Layer 9 of a small transformer language model trained on English Wikipedia (14 layers, counted from 0, width 96).
A neuron's activation on a vector x is quick GELU(weights . x + bias), where the dot is the dot product. Quick GELU of z is z times sigmoid(1.702 z).

Input weights of the MLP neurons that the questions are about. A number n stands for (n - 128) times 0.0034.
n11 (bias -0.006): 134, 94, 129, 99, 120, 183, 143, 180, 138, 151, 150, 183, 142, 127, 68, 169, 182, 140, 133, 53, 104, 126, 174, 64, 86, 125, 83, 79, 85, 156, 37, 98, 154, 119, 132, 79, 71, 109, 110, 142, 102, 154, 121, 108, 184, 125, 144, 140, 150, 104, 90, 131, 149, 131, 133, 173, 69, 132, 93, 127, 157, 109, 77, 155, 136, 119, 106, 115, 133, 99, 142, 165, 136, 88, 134, 70, 78, 158, 150, 166, 118, 164, 127, 143, 107, 161, 115, 173, 196, 183, 128, 62, 114, 249, 151, 90
n51 (bias -0.024): 92, 128, 104, 162, 167, 191, 122, 104, 191, 132, 119, 183, 134, 122, 131, 194, 158, 149, 126, 151, 75, 140, 146, 144, 176, 109, 159, 83, 133, 189, 78, 143, 120, 198, 115, 130, 152, 164, 144, 71, 122, 90, 66, 149, 117, 113, 113, 161, 74, 119, 130, 70, 77, 108, 108, 161, 77, 182, 73, 94, 139, 159, 147, 103, 141, 128, 135, 106, 153, 150, 172, 121, 153, 69, 108, 93, 140, 90, 137, 203, 189, 100, 113, 147, 27, 142, 96, 129, 94, 86, 130, 107, 113, 196, 97, 112
n149 (bias -0.023): 64, 138, 118, 138, 138, 146, 115, 113, 152, 87, 134, 151, 106, 111, 162, 123, 175, 87, 98, 130, 188, 129, 142, 112, 165, 105, 96, 124, 153, 117, 130, 112, 134, 179, 175, 68, 123, 105, 103, 114, 103, 129, 151, 101, 101, 180, 107, 111, 115, 135, 178, 104, 132, 107, 127, 155, 95, 64, 171, 113, 137, 124, 142, 106, 90, 109, 122, 131, 167, 149, 108, 100, 168, 144, 141, 109, 119, 146, 154, 114, 97, 124, 117, 148, 97, 116, 131, 112, 167, 149, 160, 56, 118, 197, 128, 110
n158 (bias -0.047): 94, 128, 158, 131, 104, 110, 96, 109, 175, 159, 118, 85, 104, 120, 116, 103, 84, 138, 99, 154, 150, 172, 76, 169, 141, 189, 84, 89, 173, 198, 74, 119, 119, 146, 146, 122, 148, 135, 159, 138, 158, 136, 147, 241, 127, 115, 111, 172, 210, 156, 122, 22, 126, 140, 89, 64, 72, 126, 120, 130, 139, 145, 128, 7, 131, 132, 136, 94, 130, 130, 166, 118, 175, 46, 127, 158, 131, 109, 92, 146, 197, 116, 102, 144, 126, 66, 115, 82, 155, 120, 72, 132, 168, 141, 89, 164
n172 (bias -0.032): 136, 99, 135, 151, 147, 166, 124, 120, 156, 137, 99, 73, 134, 171, 113, 212, 68, 119, 152, 80, 104, 85, 125, 141, 115, 142, 154, 159, 80, 98, 149, 139, 158, 126, 168, 122, 105, 127, 181, 111, 153, 119, 154, 155, 137, 147, 159, 96, 140, 133, 94, 110, 126, 156, 135, 80, 115, 114, 132, 151, 178, 103, 172, 106, 92, 113, 200, 110, 115, 154, 118, 126, 105, 114, 130, 145, 110, 111, 155, 113, 133, 169, 103, 85, 123, 103, 127, 117, 144, 103, 125, 164, 111, 126, 155, 98
n180 (bias -0.049): 43, 118, 158, 189, 123, 148, 106, 141, 129, 106, 129, 171, 168, 131, 108, 99, 110, 97, 126, 88, 150, 119, 148, 131, 129, 58, 166, 132, 119, 136, 117, 125, 178, 118, 186, 98, 166, 148, 92, 99, 105, 156, 105, 190, 154, 118, 101, 96, 109, 150, 199, 51, 128, 191, 88, 118, 137, 74, 144, 98, 160, 153, 51, 112, 103, 130, 150, 163, 116, 174, 102, 113, 128, 103, 199, 111, 87, 96, 128, 163, 165, 95, 67, 105, 119, 127, 145, 168, 154, 106, 40, 145, 130, 138, 143, 195
n188 (bias -0.028): 114, 134, 137, 118, 54, 147, 98, 129, 130, 116, 128, 130, 123, 165, 128, 127, 132, 119, 98, 141, 145, 157, 91, 188, 90, 194, 62, 127, 149, 171, 128, 148, 110, 139, 116, 74, 163, 144, 97, 141, 135, 139, 116, 242, 166, 124, 161, 81, 157, 164, 93, 127, 109, 56, 88, 90, 58, 104, 162, 173, 117, 121, 73, 80, 172, 134, 182, 78, 177, 101, 107, 86, 172, 135, 159, 116, 131, 126, 107, 177, 142, 130, 185, 157, 137, 167, 151, 139, 182, 129, 118, 107, 83, 151, 112, 134
n210 (bias -0.035): 139, 133, 79, 199, 117, 211, 121, 157, 136, 157, 95, 181, 168, 179, 138, 153, 104, 136, 139, 143, 102, 115, 136, 141, 127, 136, 140, 67, 132, 208, 57, 107, 115, 130, 177, 104, 113, 153, 142, 148, 144, 134, 147, 146, 162, 126, 117, 90, 99, 134, 109, 125, 95, 164, 121, 165, 112, 168, 87, 127, 112, 88, 116, 133, 126, 133, 128, 110, 199, 134, 142, 116, 104, 96, 94, 112, 158, 64, 116, 125, 130, 137, 83, 135, 93, 85, 172, 132, 151, 125, 108, 90, 101, 125, 112, 139
n222 (bias -0.047): 100, 175, 178, 117, 178, 172, 92, 94, 161, 169, 134, 111, 143, 187, 115, 105, 93, 118, 132, 127, 129, 179, 131, 103, 102, 105, 136, 134, 149, 132, 80, 94, 142, 103, 123, 157, 174, 150, 122, 31, 149, 125, 118, 184, 151, 86, 184, 132, 143, 136, 125, 171, 148, 124, 154, 119, 152, 203, 113, 134, 130, 150, 149, 111, 67, 178, 122, 153, 108, 86, 209, 121, 120, 111, 131, 111, 136, 75, 143, 123, 98, 133, 136, 101, 48, 120, 139, 122, 114, 109, 131, 56, 89, 154, 109, 108
n242 (bias -0.018): 88, 134, 107, 180, 122, 134, 118, 126, 168, 99, 156, 153, 150, 164, 94, 66, 171, 121, 120, 120, 151, 173, 132, 140, 119, 139, 68, 74, 113, 123, 117, 54, 134, 134, 169, 93, 157, 80, 127, 121, 137, 140, 142, 149, 140, 181, 109, 125, 182, 128, 152, 187, 112, 99, 151, 115, 139, 114, 116, 140, 92, 192, 83, 134, 151, 128, 80, 145, 157, 158, 120, 151, 175, 113, 136, 139, 97, 73, 120, 108, 138, 111, 114, 183, 62, 156, 151, 147, 162, 83, 146, 134, 155, 182, 59, 95
n287 (bias -0.078): 152, 60, 112, 121, 105, 199, 129, 172, 156, 98, 167, 100, 118, 99, 31, 171, 229, 148, 102, 91, 166, 116, 65, 171, 158, 149, 98, 127, 88, 147, 78, 67, 182, 157, 178, 32, 178, 141, 115, 99, 95, 111, 158, 189, 158, 123, 99, 104, 147, 130, 127, 91, 94, 112, 81, 183, 112, 149, 136, 148, 136, 103, 126, 106, 116, 116, 134, 113, 174, 97, 153, 134, 165, 187, 97, 113, 154, 103, 130, 164, 215, 142, 58, 168, 122, 131, 161, 122, 146, 123, 106, 105, 96, 162, 113, 112
n294 (bias -0.029): 98, 141, 109, 155, 130, 180, 120, 138, 132, 114, 134, 128, 39, 125, 195, 157, 155, 92, 127, 157, 122, 182, 143, 122, 177, 175, 107, 178, 131, 141, 164, 153, 113, 154, 123, 85, 167, 118, 101, 102, 118, 108, 105, 154, 105, 131, 102, 150, 73, 148, 140, 147, 92, 120, 122, 135, 150, 163, 122, 67, 104, 120, 149, 102, 125, 127, 136, 126, 121, 126, 162, 58, 139, 138, 94, 143, 94, 131, 77, 166, 133, 152, 120, 72, 136, 142, 111, 137, 136, 149, 153, 80, 107, 123, 84, 153
n313 (bias -0.017): 150, 144, 69, 106, 129, 152, 122, 104, 129, 135, 133, 141, 139, 194, 119, 118, 139, 136, 151, 79, 120, 79, 149, 88, 107, 143, 83, 130, 120, 74, 142, 90, 142, 156, 165, 118, 133, 127, 140, 149, 117, 152, 122, 111, 132, 171, 142, 146, 154, 162, 100, 151, 153, 131, 122, 176, 116, 173, 87, 144, 82, 113, 118, 156, 67, 153, 76, 115, 136, 122, 159, 112, 104, 160, 108, 124, 105, 128, 78, 172, 124, 147, 192, 122, 112, 145, 132, 116, 143, 173, 131, 104, 155, 126, 134, 108
n346 (bias -0.033): 152, 163, 139, 140, 141, 123, 121, 131, 158, 146, 123, 136, 129, 156, 124, 119, 144, 115, 193, 95, 87, 103, 152, 137, 61, 117, 109, 129, 96, 158, 75, 105, 100, 123, 119, 147, 79, 103, 145, 95, 97, 149, 126, 120, 140, 90, 162, 116, 122, 161, 112, 110, 163, 80, 153, 118, 103, 163, 104, 154, 102, 122, 116, 111, 130, 182, 147, 89, 156, 90, 179, 143, 126, 148, 115, 151, 118, 141, 151, 153, 146, 132, 149, 179, 108, 122, 168, 115, 139, 137, 113, 68, 121, 165, 91, 121
n348 (bias -0.032): 116, 137, 142, 90, 121, 154, 75, 152, 129, 118, 177, 151, 140, 157, 85, 146, 119, 106, 147, 136, 91, 34, 129, 108, 99, 130, 113, 181, 164, 126, 130, 92, 148, 124, 150, 172, 122, 146, 116, 86, 116, 134, 115, 147, 182, 108, 146, 86, 150, 182, 103, 90, 124, 139, 148, 133, 123, 142, 151, 159, 168, 66, 138, 145, 90, 131, 115, 129, 147, 81, 105, 117, 163, 192, 137, 127, 115, 121, 70, 148, 147, 180, 145, 125, 115, 111, 161, 110, 120, 96, 100, 106, 176, 99, 123, 140

Each question shows a token from some text and the vector x that enters the MLP there. A number n stands for (n - 128) times 0.058.

" Location": 125, 159, 93, 134, 136, 114, 187, 128, 69, 120, 116, 127, 129, 132, 132, 165, 119, 130, 147, 137, 110, 150, 138, 104, 142, 104, 129, 129, 132, 130, 144, 120, 130, 124, 123, 163, 106, 97, 125, 111, 134, 152, 117, 92, 124, 99, 141, 113, 91, 127, 130, 130, 130, 93, 137, 129, 124, 147, 131, 145, 97, 132, 128, 136, 121, 161, 133, 119, 141, 124, 111, 154, 143, 147, 145, 113, 148, 126, 141, 115, 142, 127, 128, 135, 137, 146, 161, 110, 126, 124, 114, 113, 150, 82, 148, 114
Which of these neurons fires most? n346

" |": 117, 130, 110, 123, 119, 160, 237, 108, 100, 140, 113, 152, 124, 131, 141, 128, 103, 121, 134, 150, 136, 140, 128, 120, 138, 118, 122, 134, 125, 138, 116, 128, 119, 126, 129, 131, 132, 133, 128, 117, 113, 135, 133, 90, 123, 132, 123, 120, 120, 126, 132, 131, 144, 116, 138, 143, 124, 132, 114, 118, 120, 117, 91, 134, 132, 156, 123, 141, 138, 120, 136, 119, 119, 123, 125, 133, 132, 142, 137, 116, 108, 159, 138, 134, 137, 133, 144, 135, 120, 127, 148, 66, 144, 87, 131, 108
Which of these neurons fires most? n210

"ic": 144, 120, 99, 109, 144, 117, 181, 134, 69, 110, 113, 138, 129, 108, 158, 128, 113, 120, 134, 152, 126, 94, 121, 99, 109, 141, 139, 137, 134, 117, 159, 148, 123, 129, 109, 158, 85, 141, 120, 100, 131, 130, 141, 154, 140, 115, 129, 137, 149, 109, 123, 129, 123, 105, 121, 137, 151, 130, 111, 141, 139, 111, 145, 132, 119, 128, 154, 119, 151, 129, 124, 147, 121, 138, 127, 127, 126, 140, 116, 112, 114, 159, 130, 120, 152, 137, 164, 125, 100, 141, 126, 154, 143, 53, 127, 130
Which two neurons fire most, strongest first? n348, n172

"avy": 117, 126, 115, 129, 128, 122, 180, 130, 57, 138, 111, 122, 120, 136, 131, 128, 170, 126, 157, 146, 134, 80, 110, 95, 125, 127, 154, 132, 110, 116, 159, 137, 155, 151, 94, 137, 146, 123, 133, 134, 130, 147, 109, 125, 138, 123, 135, 122, 114, 144, 141, 116, 147, 129, 120, 143, 135, 105, 129, 121, 136, 99, 113, 128, 163, 124, 129, 157, 138, 130, 112, 130, 98, 113, 154, 119, 127, 125, 112, 135, 110, 108, 112, 121, 163, 127, 142, 122, 117, 131, 150, 144, 124, 65, 143, 150
Which of these neurons fires most? n180

"3": 130, 131, 108, 129, 156, 140, 227, 120, 91, 148, 122, 133, 107, 119, 153, 137, 129, 118, 125, 132, 139, 146, 105, 114, 136, 128, 120, 134, 129, 137, 143, 130, 121, 136, 119, 133, 137, 113, 124, 130, 90, 139, 124, 112, 115, 133, 110, 132, 119, 130, 122, 136, 158, 94, 127, 155, 148, 135, 121, 126, 115, 107, 113, 130, 146, 161, 125, 132, 140, 123, 127, 115, 122, 128, 128, 143, 122, 122, 139, 118, 116, 121, 139, 114, 109, 129, 146, 117, 124, 130, 160, 89, 157, 80, 126, 103
Which neuron fires most, and how strongly? n294, at about 2

" up": 130, 119, 92, 161, 127, 113, 193, 128, 37, 142, 100, 119, 121, 101, 131, 133, 133, 140, 127, 132, 145, 136, 133, 138, 142, 111, 122, 126, 107, 118, 120, 125, 124, 149, 124, 134, 131, 127, 131, 137, 137, 123, 121, 118, 113, 125, 128, 119, 117, 128, 132, 141, 122, 120, 141, 146, 146, 151, 156, 133, 137, 112, 117, 140, 106, 151, 102, 152, 176, 137, 120, 118, 132, 104, 138, 112, 147, 128, 132, 131, 138, 83, 106, 131, 126, 149, 139, 123, 137, 125, 127, 128, 118, 109, 136, 133
Which of these neurons fires most? n210

"1": 130, 133, 96, 127, 149, 137, 224, 119, 91, 135, 121, 145, 106, 105, 154, 142, 117, 120, 133, 139, 137, 149, 129, 129, 128, 130, 116, 124, 128, 140, 131, 145, 113, 140, 132, 135, 133, 107, 125, 116, 99, 137, 138, 120, 100, 117, 115, 140, 113, 126, 126, 142, 156, 120, 125, 142, 147, 143, 118, 121, 136, 102, 112, 136, 137, 157, 139, 139, 140, 126, 125, 128, 115, 138, 119, 124, 118, 130, 146, 110, 99, 138, 134, 110, 118, 142, 131, 122, 128, 133, 147, 93, 148, 67, 131, 110
Which neuron fires most, and how strongly? n294, at about 2

" Cl": 118, 159, 99, 134, 133, 133, 156, 116, 80, 138, 133, 126, 136, 145, 104, 146, 105, 119, 144, 164, 110, 140, 146, 97, 126, 118, 146, 123, 157, 150, 123, 119, 111, 109, 127, 144, 124, 135, 123, 112, 121, 141, 128, 100, 118, 141, 145, 141, 140, 120, 132, 152, 115, 110, 132, 122, 137, 128, 120, 141, 129, 107, 112, 131, 153, 164, 138, 177, 145, 135, 125, 135, 117, 140, 128, 113, 148, 116, 128, 104, 104, 121, 146, 133, 111, 115, 134, 144, 115, 115, 146, 115, 159, 37, 146, 90
Which two neurons fire most, strongest first? n222, n210

" (": 134, 123, 99, 128, 153, 150, 193, 68, 80, 166, 114, 111, 117, 130, 136, 132, 114, 125, 126, 134, 134, 137, 128, 136, 139, 131, 142, 115, 129, 130, 111, 136, 125, 139, 112, 143, 141, 129, 142, 120, 139, 132, 119, 141, 132, 115, 154, 139, 120, 105, 148, 155, 110, 102, 138, 157, 124, 112, 132, 145, 132, 130, 138, 138, 135, 150, 123, 153, 137, 116, 127, 116, 121, 111, 119, 115, 124, 120, 156, 93, 116, 133, 139, 118, 125, 128, 135, 132, 116, 119, 120, 114, 139, 91, 137, 116
Which two neurons fire most, strongest first? n222, n210

" —": 131, 157, 94, 134, 114, 150, 210, 114, 99, 144, 120, 123, 127, 118, 130, 147, 104, 113, 137, 131, 112, 138, 99, 129, 142, 122, 124, 122, 125, 157, 125, 131, 115, 139, 110, 136, 117, 96, 131, 122, 104, 148, 107, 125, 127, 113, 154, 150, 116, 138, 130, 159, 140, 110, 145, 134, 124, 124, 128, 135, 135, 127, 112, 141, 121, 160, 124, 133, 128, 127, 103, 133, 109, 130, 154, 132, 140, 107, 157, 119, 120, 121, 133, 127, 135, 133, 150, 133, 126, 112, 139, 104, 144, 64, 127, 124
Which neuron fires most, and how strongly? n346, at about 0.69

"\n": 130, 143, 97, 149, 163, 131, 205, 83, 71, 119, 117, 122, 136, 122, 121, 139, 110, 140, 137, 133, 139, 140, 132, 110, 129, 126, 138, 130, 131, 145, 133, 126, 123, 126, 111, 148, 148, 99, 122, 126, 141, 128, 117, 134, 149, 114, 138, 120, 116, 135, 134, 134, 95, 111, 142, 120, 131, 123, 122, 127, 119, 132, 126, 101, 141, 154, 136, 154, 150, 122, 119, 142, 134, 116, 130, 111, 140, 100, 152, 94, 134, 122, 125, 131, 114, 124, 134, 140, 106, 140, 145, 117, 118, 121, 133, 140
Which of these neurons fires most? n222

" c": 107, 132, 99, 131, 139, 122, 185, 113, 62, 139, 98, 132, 110, 108, 146, 133, 105, 123, 136, 157, 149, 133, 89, 101, 124, 142, 138, 136, 129, 145, 110, 150, 129, 117, 126, 143, 133, 146, 131, 133, 128, 145, 141, 136, 124, 127, 113, 143, 133, 110, 123, 119, 139, 120, 93, 148, 105, 137, 141, 138, 129, 107, 132, 108, 143, 161, 138, 151, 161, 147, 127, 147, 124, 104, 155, 120, 120, 144, 113, 125, 141, 138, 112, 141, 119, 91, 115, 148, 128, 119, 110, 148, 141, 82, 125, 130
Which of these neurons fires most? n158

" choice": 157, 144, 103, 115, 112, 130, 204, 122, 56, 131, 103, 127, 129, 127, 145, 154, 135, 121, 122, 128, 164, 132, 110, 146, 120, 130, 147, 122, 131, 108, 159, 171, 123, 121, 100, 140, 123, 115, 141, 138, 124, 134, 137, 134, 122, 108, 116, 142, 118, 119, 145, 119, 137, 118, 130, 137, 95, 115, 159, 145, 120, 108, 132, 139, 121, 111, 128, 145, 157, 124, 111, 129, 127, 119, 153, 116, 128, 151, 123, 94, 137, 112, 136, 140, 120, 105, 125, 136, 131, 135, 156, 119, 128, 99, 130, 104
Which neuron fires most, and how strongly? n149, at about 0.22

" |\n": 146, 133, 113, 124, 140, 152, 226, 88, 97, 143, 108, 122, 133, 147, 124, 124, 137, 127, 135, 116, 142, 147, 116, 114, 135, 128, 140, 123, 111, 133, 127, 106, 138, 115, 138, 140, 133, 90, 145, 138, 131, 136, 136, 131, 137, 112, 135, 142, 129, 126, 111, 147, 119, 123, 140, 129, 119, 133, 127, 124, 103, 118, 123, 126, 128, 161, 108, 154, 128, 127, 149, 124, 117, 135, 106, 104, 127, 130, 144, 95, 134, 124, 132, 140, 124, 139, 128, 149, 116, 134, 118, 107, 122, 92, 134, 115
Which neuron fires most, and how strongly? n313, at about 1.5

")": 159, 126, 95, 148, 127, 128, 219, 117, 87, 132, 123, 126, 116, 126, 117, 115, 126, 113, 149, 145, 130, 121, 92, 120, 151, 120, 135, 96, 128, 121, 151, 126, 113, 134, 113, 131, 141, 111, 146, 128, 132, 134, 129, 144, 136, 123, 132, 138, 104, 127, 127, 154, 100, 126, 127, 154, 127, 132, 125, 128, 107, 161, 142, 129, 107, 140, 127, 147, 127, 105, 120, 137, 103, 124, 135, 124, 136, 119, 136, 101, 152, 114, 118, 96, 135, 142, 148, 138, 120, 136, 138, 147, 142, 89, 128, 139
The three highest activations, in order: n210, n294, n313

" Mic": 136, 130, 95, 122, 143, 108, 175, 129, 79, 111, 107, 138, 146, 114, 135, 118, 109, 133, 140, 156, 143, 124, 123, 119, 91, 143, 118, 131, 136, 122, 145, 112, 127, 143, 166, 148, 85, 122, 134, 125, 118, 143, 133, 118, 139, 129, 112, 122, 136, 131, 151, 149, 120, 126, 124, 119, 138, 130, 121, 145, 111, 124, 114, 156, 153, 166, 138, 150, 143, 126, 143, 151, 105, 112, 128, 121, 111, 148, 113, 124, 113, 125, 131, 134, 143, 147, 138, 115, 94, 113, 105, 120, 166, 49, 137, 123
Which two neurons fire most, strongest first? n313, n348

"0": 150, 124, 92, 117, 156, 124, 213, 136, 97, 156, 113, 145, 115, 150, 132, 124, 111, 129, 102, 116, 142, 146, 122, 104, 144, 137, 132, 139, 130, 139, 141, 134, 121, 138, 123, 150, 100, 114, 119, 120, 114, 126, 140, 104, 125, 134, 88, 127, 117, 116, 140, 139, 137, 99, 122, 150, 134, 144, 116, 147, 116, 121, 121, 108, 132, 161, 111, 150, 146, 115, 117, 115, 133, 143, 107, 136, 128, 122, 141, 105, 110, 138, 154, 107, 126, 143, 123, 128, 128, 121, 126, 94, 164, 96, 129, 137
Which neuron fires most, and how strongly? n313, at about 1.4

"|": 118, 128, 103, 121, 127, 126, 223, 104, 92, 132, 111, 118, 118, 110, 126, 164, 133, 128, 136, 133, 148, 130, 123, 117, 138, 123, 150, 153, 136, 150, 127, 125, 131, 122, 123, 128, 135, 113, 104, 132, 111, 111, 125, 138, 155, 115, 116, 123, 136, 113, 140, 128, 121, 103, 147, 116, 109, 122, 125, 122, 138, 125, 112, 128, 127, 165, 130, 179, 155, 116, 130, 131, 129, 116, 121, 117, 121, 101, 136, 104, 124, 135, 108, 140, 124, 167, 119, 138, 106, 129, 131, 118, 134, 113, 150, 127
Which of these neurons fires most? n287

"2": 133, 130, 102, 139, 158, 129, 218, 117, 91, 141, 129, 148, 113, 119, 137, 141, 117, 120, 117, 136, 140, 146, 110, 103, 126, 135, 117, 117, 133, 135, 132, 138, 127, 148, 123, 151, 118, 97, 120, 115, 101, 151, 132, 94, 123, 133, 103, 129, 112, 121, 134, 142, 144, 101, 123, 146, 135, 140, 126, 133, 131, 105, 110, 111, 123, 168, 122, 142, 140, 111, 124, 121, 142, 146, 119, 136, 135, 140, 149, 128, 106, 140, 123, 110, 113, 131, 142, 118, 118, 131, 149, 83, 162, 101, 135, 106
The three highest activations, in order: n149, n294, n313

"ar": 160, 122, 73, 138, 127, 139, 168, 118, 72, 125, 117, 116, 92, 152, 129, 119, 110, 127, 152, 130, 144, 124, 138, 95, 141, 139, 149, 126, 119, 160, 159, 131, 129, 134, 101, 167, 125, 146, 119, 138, 138, 143, 133, 145, 123, 125, 134, 130, 123, 132, 120, 124, 105, 136, 114, 134, 140, 131, 119, 140, 136, 112, 148, 110, 137, 137, 124, 144, 164, 110, 119, 138, 112, 122, 138, 122, 136, 121, 126, 117, 109, 130, 121, 116, 191, 134, 113, 108, 125, 135, 135, 126, 133, 68, 137, 102
Which of these neurons fires most? n210

"he": 131, 116, 106, 114, 144, 98, 172, 130, 87, 111, 112, 119, 124, 101, 119, 172, 106, 103, 111, 155, 154, 126, 98, 95, 128, 154, 153, 146, 136, 123, 161, 127, 141, 130, 96, 161, 125, 128, 123, 150, 117, 145, 134, 125, 131, 153, 117, 111, 141, 121, 105, 146, 131, 134, 122, 119, 119, 125, 146, 126, 153, 136, 159, 132, 131, 127, 143, 132, 158, 125, 128, 152, 111, 128, 134, 127, 95, 130, 120, 133, 91, 162, 76, 117, 168, 118, 137, 117, 116, 116, 132, 135, 128, 70, 137, 131
Which neuron fires most, and how strongly? n172, at about 1.7

" b": 123, 137, 110, 179, 142, 104, 183, 119, 58, 126, 100, 126, 114, 88, 127, 144, 110, 129, 152, 179, 154, 127, 120, 113, 132, 118, 138, 117, 140, 143, 120, 132, 124, 134, 124, 149, 126, 125, 127, 142, 134, 135, 122, 118, 119, 103, 129, 133, 126, 128, 116, 120, 103, 141, 123, 117, 113, 151, 146, 137, 131, 120, 111, 112, 159, 139, 158, 130, 125, 157, 125, 125, 111, 116, 156, 111, 121, 130, 124, 117, 146, 101, 103, 143, 130, 154, 126, 127, 134, 119, 147, 144, 120, 68, 141, 128
Which of these neurons fires most? n180

"ish": 140, 130, 96, 134, 135, 151, 178, 126, 57, 145, 115, 119, 123, 123, 141, 137, 134, 116, 137, 128, 100, 83, 96, 97, 140, 156, 125, 138, 104, 121, 165, 141, 128, 98, 89, 159, 116, 148, 156, 119, 124, 135, 134, 142, 140, 123, 130, 145, 138, 115, 112, 140, 145, 137, 125, 148, 142, 100, 131, 131, 140, 118, 125, 143, 145, 143, 134, 142, 146, 117, 113, 110, 144, 148, 118, 111, 125, 130, 123, 127, 125, 96, 124, 124, 141, 126, 153, 125, 109, 146, 120, 133, 140, 68, 134, 139
The three highest activations, in order: n348, n313, n172

" the": 126, 128, 96, 118, 103, 107, 207, 139, 51, 120, 108, 139, 124, 92, 121, 143, 122, 122, 116, 158, 144, 150, 130, 99, 138, 129, 119, 125, 138, 138, 102, 148, 153, 132, 130, 150, 126, 119, 131, 152, 118, 149, 135, 132, 130, 133, 101, 132, 120, 117, 119, 153, 161, 116, 104, 128, 120, 118, 126, 127, 136, 132, 128, 121, 134, 151, 130, 157, 162, 128, 123, 133, 120, 113, 113, 117, 123, 126, 130, 128, 131, 151, 110, 134, 148, 131, 139, 113, 111, 116, 121, 114, 126, 133, 116, 149
Which two neurons fire most, strongest first? n11, n210

" star": 128, 126, 99, 147, 132, 140, 201, 117, 72, 135, 113, 137, 105, 129, 151, 126, 116, 107, 158, 128, 167, 120, 90, 118, 117, 120, 139, 116, 118, 150, 146, 146, 131, 127, 95, 166, 106, 115, 117, 124, 126, 147, 150, 134, 134, 117, 140, 126, 130, 110, 129, 127, 124, 139, 136, 123, 128, 121, 145, 154, 130, 107, 146, 127, 118, 152, 120, 138, 135, 106, 120, 124, 140, 122, 157, 126, 133, 145, 111, 111, 136, 118, 120, 122, 156, 97, 125, 129, 119, 123, 121, 143, 136, 71, 146, 143
Which neuron fires most, and how strongly? n172, at about 0.1

"i": 138, 128, 102, 136, 125, 128, 178, 127, 81, 85, 111, 115, 109, 130, 133, 142, 119, 131, 143, 147, 115, 112, 103, 89, 148, 135, 116, 111, 138, 115, 178, 131, 136, 128, 106, 139, 123, 137, 146, 149, 131, 159, 152, 146, 153, 129, 117, 142, 130, 119, 100, 149, 104, 134, 111, 146, 140, 138, 121, 115, 142, 128, 135, 120, 102, 144, 120, 126, 141, 131, 113, 136, 137, 122, 135, 127, 140, 137, 121, 114, 114, 134, 135, 128, 157, 140, 124, 108, 101, 141, 158, 167, 111, 49, 135, 115
Which of these neurons fires most? n313

" for": 159, 117, 111, 128, 125, 134, 212, 124, 30, 140, 106, 106, 151, 115, 146, 110, 129, 113, 111, 122, 122, 146, 143, 139, 132, 135, 124, 121, 120, 125, 96, 148, 118, 137, 125, 143, 122, 130, 123, 125, 117, 144, 124, 125, 119, 110, 129, 125, 117, 137, 142, 122, 114, 117, 120, 124, 133, 126, 130, 134, 139, 116, 126, 136, 136, 142, 135, 163, 145, 125, 129, 123, 133, 123, 151, 119, 121, 135, 168, 119, 125, 107, 115, 140, 145, 112, 128, 139, 134, 129, 117, 124, 134, 108, 125, 145
Which two neurons fire most, strongest first? n180, n210

" not": 136, 137, 113, 116, 111, 129, 188, 121, 46, 140, 113, 117, 122, 111, 132, 138, 133, 91, 126, 133, 132, 167, 127, 114, 164, 131, 141, 126, 136, 152, 135, 135, 139, 113, 122, 139, 133, 133, 123, 134, 135, 141, 130, 112, 134, 113, 154, 141, 102, 132, 100, 129, 114, 128, 107, 118, 124, 133, 163, 114, 138, 101, 127, 137, 165, 130, 113, 149, 144, 135, 122, 135, 139, 113, 136, 101, 124, 129, 164, 103, 129, 105, 161, 135, 120, 118, 137, 141, 131, 120, 103, 120, 99, 100, 141, 152
Which of these neurons fires most? n188

"u": 147, 132, 102, 125, 136, 136, 165, 112, 83, 110, 129, 115, 120, 122, 131, 144, 78, 124, 120, 141, 133, 96, 115, 124, 144, 143, 122, 146, 131, 134, 175, 129, 152, 139, 114, 144, 129, 143, 123, 131, 124, 140, 124, 118, 158, 144, 121, 126, 119, 94, 108, 122, 127, 115, 123, 125, 143, 145, 125, 132, 174, 112, 130, 115, 107, 157, 120, 148, 149, 111, 127, 141, 142, 136, 111, 129, 132, 131, 143, 105, 83, 162, 128, 106, 153, 131, 144, 133, 123, 124, 148, 96, 136, 52, 149, 105
The three highest activations, in order: n348, n172, n313

" ": 138, 131, 100, 135, 136, 136, 204, 92, 98, 142, 127, 130, 114, 74, 129, 168, 134, 152, 125, 147, 141, 131, 138, 105, 131, 130, 153, 135, 137, 153, 104, 141, 150, 151, 131, 114, 137, 116, 111, 121, 117, 132, 118, 125, 122, 114, 111, 137, 117, 110, 127, 129, 137, 127, 116, 137, 116, 128, 136, 125, 152, 124, 132, 118, 133, 140, 128, 163, 142, 136, 115, 144, 118, 119, 114, 124, 115, 106, 131, 97, 119, 131, 117, 126, 115, 165, 108, 153, 124, 119, 126, 116, 153, 88, 159, 91
Which of these neurons fires most? n51

"ative": 148, 140, 112, 125, 127, 133, 196, 113, 56, 150, 128, 125, 120, 123, 143, 132, 119, 122, 150, 125, 119, 102, 101, 124, 119, 128, 145, 163, 113, 144, 157, 157, 127, 130, 112, 155, 104, 121, 115, 101, 133, 112, 138, 126, 125, 107, 113, 150, 130, 115, 132, 126, 156, 113, 115, 112, 134, 138, 121, 134, 153, 107, 123, 141, 108, 121, 137, 142, 134, 109, 133, 134, 137, 153, 127, 128, 144, 121, 133, 109, 121, 138, 117, 113, 145, 131, 136, 143, 110, 155, 136, 120, 145, 59, 151, 128
Which neuron fires most, and how strongly? n348, at about 0.82

",": 129, 135, 101, 126, 139, 125, 224, 116, 59, 130, 95, 112, 121, 111, 115, 120, 119, 110, 129, 155, 119, 145, 107, 147, 151, 125, 136, 118, 133, 138, 128, 130, 120, 140, 109, 133, 159, 129, 145, 135, 143, 147, 114, 130, 134, 121, 142, 138, 113, 135, 127, 140, 95, 116, 113, 126, 136, 150, 109, 134, 128, 116, 144, 131, 125, 120, 133, 136, 154, 125, 119, 127, 152, 100, 139, 112, 124, 135, 141, 121, 128, 116, 134, 124, 120, 131, 131, 135, 124, 135, 136, 150, 126, 106, 113, 113
The three highest activations, in order: n51, n294, n210

" \"": 116, 134, 106, 117, 133, 119, 191, 84, 69, 151, 110, 100, 128, 99, 169, 169, 143, 131, 141, 130, 150, 131, 110, 128, 128, 117, 149, 137, 138, 133, 114, 122, 134, 158, 143, 116, 144, 107, 117, 140, 120, 141, 117, 138, 146, 117, 131, 141, 121, 120, 124, 150, 132, 145, 120, 129, 115, 143, 120, 134, 141, 135, 113, 170, 122, 143, 107, 150, 133, 127, 137, 122, 125, 110, 130, 117, 116, 114, 141, 114, 105, 128, 139, 152, 119, 139, 124, 125, 108, 123, 108, 105, 131, 79, 156, 128
The three highest activations, in order: n313, n222, n210